Layer 7 of a small transformer language model trained on English Wikipedia (13 layers, counted from 0, width 128).
A neuron's activation on a vector x is SiLU(gate . x) times (in . x), where the dot is the dot product.

Input weights of the MLP neurons that the questions are about. A number n stands for (n - 500) times 0.003.
n48 gate: 569,439,492,389,496,695,483,545,545,433,521,575,540,622,476,438,672,649,552,508,434,386,528,339,565,649,418,540,330,479,724,390,308,447,468,671,594,812,670,737,445,587,702,588,524,605,419,492,611,557,298,438,496,443,698,696,655,352,253,453,346,453,468,369,394,419,648,342,459,647,561,285,476,563,426,303,469,581,801,727,476,540,572,461,287,521,621,558,437,193,322,264,823,767,297,408,609,434,348,574,548,263,321,435,366,541,563,296,588,533,297,596,427,464,254,440,754,472,432,642,504,646,444,652,713,613,471,559
n100 gate: 750,350,713,672,452,369,537,789,532,446,406,373,574,381,362,299,428,465,433,559,597,540,437,484,263,688,375,433,488,516,650,615,524,548,457,727,826,548,674,383,438,573,721,352,500,629,830,452,680,239,392,447,452,304,386,616,590,456,450,534,601,257,704,523,473,547,609,504,556,436,500,520,814,492,689,418,417,704,622,566,615,465,461,534,492,382,607,544,681,619,524,293,535,293,350,586,547,553,364,477,533,516,582,553,431,388,554,565,410,520,581,535,315,261,321,527,626,496,109,683,386,512,380,562,645,386,649,504
n192 gate: 738,594,555,477,461,239,294,572,485,378,613,434,549,452,467,396,627,447,616,477,682,580,365,432,500,436,340,541,474,396,488,573,694,856,119,601,546,420,496,549,345,565,496,277,556,721,432,553,496,640,541,511,587,401,438,603,613,488,444,453,249,667,654,925,507,428,459,522,857,443,474,404,579,391,588,519,388,474,699,359,657,608,418,529,560,367,481,319,418,520,562,587,552,434,589,508,685,562,470,470,399,336,686,400,471,519,538,416,310,485,589,257,470,590,481,549,564,560,534,504,775,470,559,429,627,263,488,492
n215 gate: 496,486,372,563,412,358,493,489,602,408,406,396,507,341,564,378,517,460,525,522,727,537,310,269,413,399,598,410,493,459,474,616,571,602,260,517,544,360,485,450,447,315,652,418,529,529,601,463,404,409,528,583,555,449,608,709,684,301,564,594,469,448,276,347,282,718,317,493,500,405,304,482,324,278,729,644,313,453,549,395,334,296,464,486,287,575,398,385,357,756,556,526,511,574,507,418,627,559,375,400,530,335,525,445,511,632,650,451,468,493,343,529,254,234,377,619,345,525,554,343,569,536,354,443,676,384,541,666
n48 in: 545,602,408,417,702,614,638,520,549,560,306,504,577,817,460,554,300,646,573,476,358,32,472,281,687,569,621,678,401,475,613,623,525,582,456,765,426,752,513,589,623,442,557,488,476,391,314,397,319,496,305,539,668,492,757,669,496,392,648,477,713,645,379,444,362,423,287,607,381,652,419,371,520,395,591,395,683,646,572,817,623,657,500,621,492,525,427,645,398,601,483,492,640,559,554,508,378,312,396,470,545,418,424,659,257,558,276,180,492,566,380,444,415,435,282,403,548,407,460,479,463,577,432,528,585,567,683,314
n100 in: 566,616,299,402,525,550,568,376,496,591,548,393,462,349,387,583,373,280,465,396,472,457,607,546,635,462,258,515,693,642,500,462,719,539,477,619,473,268,298,358,481,654,527,462,316,512,558,672,480,333,458,348,442,441,626,606,408,413,622,489,511,507,777,557,312,566,477,353,566,469,450,512,707,564,618,761,371,750,432,408,489,420,645,481,638,196,574,856,580,624,599,438,344,282,559,304,647,552,626,427,514,438,668,618,379,437,649,628,538,445,348,603,400,515,512,831,673,173,400,416,434,388,435,531,366,556,642,585
n192 in: 204,464,641,629,571,380,184,564,416,212,517,482,236,473,554,638,273,520,552,297,443,331,591,349,353,278,531,476,687,472,398,523,479,780,382,298,504,553,525,536,547,459,385,469,603,607,528,444,431,556,461,618,460,524,669,564,430,423,672,576,356,768,472,520,191,416,283,477,693,488,552,606,306,492,577,413,508,357,380,525,577,402,626,359,706,170,608,663,566,645,753,496,638,411,582,591,584,416,665,381,518,367,441,307,597,464,537,426,331,581,747,551,357,694,640,520,666,504,350,599,504,432,668,488,583,348,533,338
n215 in: 492,541,349,405,244,628,404,602,643,606,434,469,366,763,434,534,391,478,388,541,677,549,489,317,612,664,717,702,368,561,592,675,681,628,552,554,383,382,465,541,522,416,478,419,489,437,578,527,378,579,544,540,274,667,533,473,516,221,625,478,375,424,541,334,369,658,481,592,693,500,695,385,332,228,466,545,511,422,333,477,289,478,533,630,314,469,447,753,726,551,392,523,774,456,654,593,624,363,437,601,572,670,260,471,529,557,700,511,496,397,518,637,320,411,353,358,636,500,701,457,320,478,504,340,377,457,404,414

Each question shows a token from some text and the vector x that enters the MLP there. A number n stands for (n - 500) times 0.0032.

" Th": 485,393,491,435,450,460,644,613,540,409,509,302,705,409,532,374,649,615,494,453,345,357,555,692,460,437,442,569,450,281,492,567,452,513,555,616,471,505,304,497,385,379,425,484,520,400,560,513,448,609,704,429,448,395,577,716,400,454,455,515,316,519,422,432,234,433,553,354,518,539,549,556,555,362,343,539,340,567,662,432,336,529,377,570,565,537,384,668,510,620,545,724,468,469,528,544,396,542,471,466,512,557,381,418,438,382,459,610,568,471,486,437,510,464,478,446,577,450,483,461,586,406,429,538,317,655,376,575
Which of these neurons fires most? n215

" it": 592,552,503,492,463,369,340,505,515,617,411,427,647,500,527,280,643,448,524,579,378,381,550,324,433,552,566,513,492,284,592,486,692,477,593,518,489,494,501,461,526,546,586,350,617,533,470,684,580,452,591,514,691,571,571,415,266,548,500,401,438,384,528,473,472,568,585,471,259,372,313,596,418,657,392,553,633,640,377,383,559,504,532,490,509,344,442,449,462,760,476,576,376,509,452,442,651,568,419,398,495,565,346,480,438,704,579,676,478,402,350,521,549,544,441,386,535,424,544,495,493,604,513,509,440,536,481,510
Which two neurons fire most, strongest first? n192, n100

" November": 460,344,512,434,445,501,425,621,589,470,362,498,485,609,371,496,485,501,655,572,329,517,476,487,457,534,396,473,484,342,281,575,528,455,347,453,502,446,428,425,557,439,464,537,509,313,493,673,569,303,543,463,470,624,618,379,371,408,398,579,446,560,508,514,445,725,562,650,489,574,311,397,783,481,288,395,399,411,469,658,349,675,444,648,510,358,520,539,633,690,408,613,705,497,529,542,515,414,477,437,540,458,570,452,614,550,507,588,430,545,594,452,368,744,436,534,486,486,603,448,529,573,390,553,500,536,383,553
Which of these neurons fires most? n192

" a": 350,503,489,500,490,464,530,573,503,565,365,518,541,631,398,534,580,511,540,610,472,658,452,570,380,555,551,377,543,344,460,533,375,478,488,467,529,480,527,542,500,515,519,431,515,390,574,591,599,613,451,411,567,471,548,438,265,632,422,451,554,561,434,630,481,420,505,589,520,490,516,475,485,441,377,527,516,570,365,440,550,595,502,592,482,462,483,509,466,588,444,518,506,530,484,580,495,518,471,339,515,529,439,407,467,537,531,515,575,477,410,494,525,463,426,474,521,554,457,409,548,553,540,465,365,505,453,541
Which of these neurons fires most? n100

"eel": 341,368,480,609,508,420,553,588,520,528,532,556,442,672,426,358,550,556,477,396,385,522,418,536,490,545,507,518,554,351,324,461,469,369,594,637,500,542,605,486,513,439,488,330,565,362,399,642,451,396,497,485,679,543,617,476,376,500,571,397,460,458,555,465,388,549,544,457,544,368,398,573,411,443,530,427,518,593,674,500,548,449,667,501,538,557,437,629,591,423,491,651,530,567,517,455,571,644,403,397,555,401,501,515,475,496,610,517,480,460,577,415,608,597,408,414,643,560,744,386,568,513,639,457,595,554,563,670
The most active neuron and its activation: n48, at about 0.63

"ict": 425,474,410,479,509,517,413,483,496,524,303,532,477,533,475,409,581,600,513,268,294,536,499,569,491,439,359,515,370,343,436,473,714,528,591,712,441,385,600,413,422,403,444,295,425,587,576,465,487,423,597,396,633,538,593,408,356,519,713,428,473,485,374,520,444,489,347,468,537,368,529,463,619,375,271,542,420,480,525,399,393,367,568,316,541,331,413,479,542,392,827,497,421,562,212,478,600,519,376,422,452,489,583,413,568,491,584,485,609,390,507,539,574,489,476,693,470,628,310,454,551,607,601,501,459,565,391,471
Which of these neurons fires most? n192

" of": 422,450,492,499,473,321,480,580,358,542,488,470,448,563,322,335,560,446,468,572,447,508,570,428,396,512,400,565,467,393,395,482,474,464,480,559,508,541,483,590,571,355,609,496,434,442,588,565,420,504,452,520,543,482,582,470,398,580,557,698,572,589,436,468,490,590,608,438,403,466,506,407,408,397,600,408,461,527,447,374,539,592,517,462,491,437,501,557,474,351,576,484,504,589,469,422,510,415,464,360,505,490,482,500,459,674,514,468,478,346,479,430,513,485,483,567,522,582,351,360,511,551,495,463,446,510,451,443
Which of these neurons fires most? n48

"art": 424,640,462,343,591,426,686,480,594,470,498,511,523,715,620,374,519,493,567,515,340,607,380,546,442,464,373,630,424,374,532,455,492,437,533,481,444,483,525,353,502,510,587,209,266,638,580,709,683,440,612,584,813,526,619,485,412,445,585,475,546,462,484,385,463,505,393,576,508,622,432,474,501,410,399,555,579,660,523,408,544,427,565,480,643,430,469,558,532,373,674,511,297,544,620,411,389,535,438,439,509,376,363,517,612,612,420,572,448,489,569,410,607,689,457,627,587,600,560,367,442,439,409,392,575,734,578,520
Which of these neurons fires most? n215

"ic": 610,610,528,464,530,528,527,552,500,547,405,562,529,675,441,428,608,461,444,411,584,543,585,530,386,429,590,418,583,253,509,438,452,360,617,488,494,434,566,607,561,230,484,212,641,486,515,590,541,567,665,610,623,509,638,684,427,373,426,405,523,457,376,516,636,568,548,433,617,298,442,369,558,409,462,422,454,323,514,491,594,508,729,458,550,406,486,538,408,489,609,601,568,517,490,457,414,546,504,457,394,621,462,443,462,610,344,491,440,414,609,425,368,502,574,560,546,532,537,623,487,508,612,558,469,721,461,360
Which two neurons fire most, strongest first? n100, n192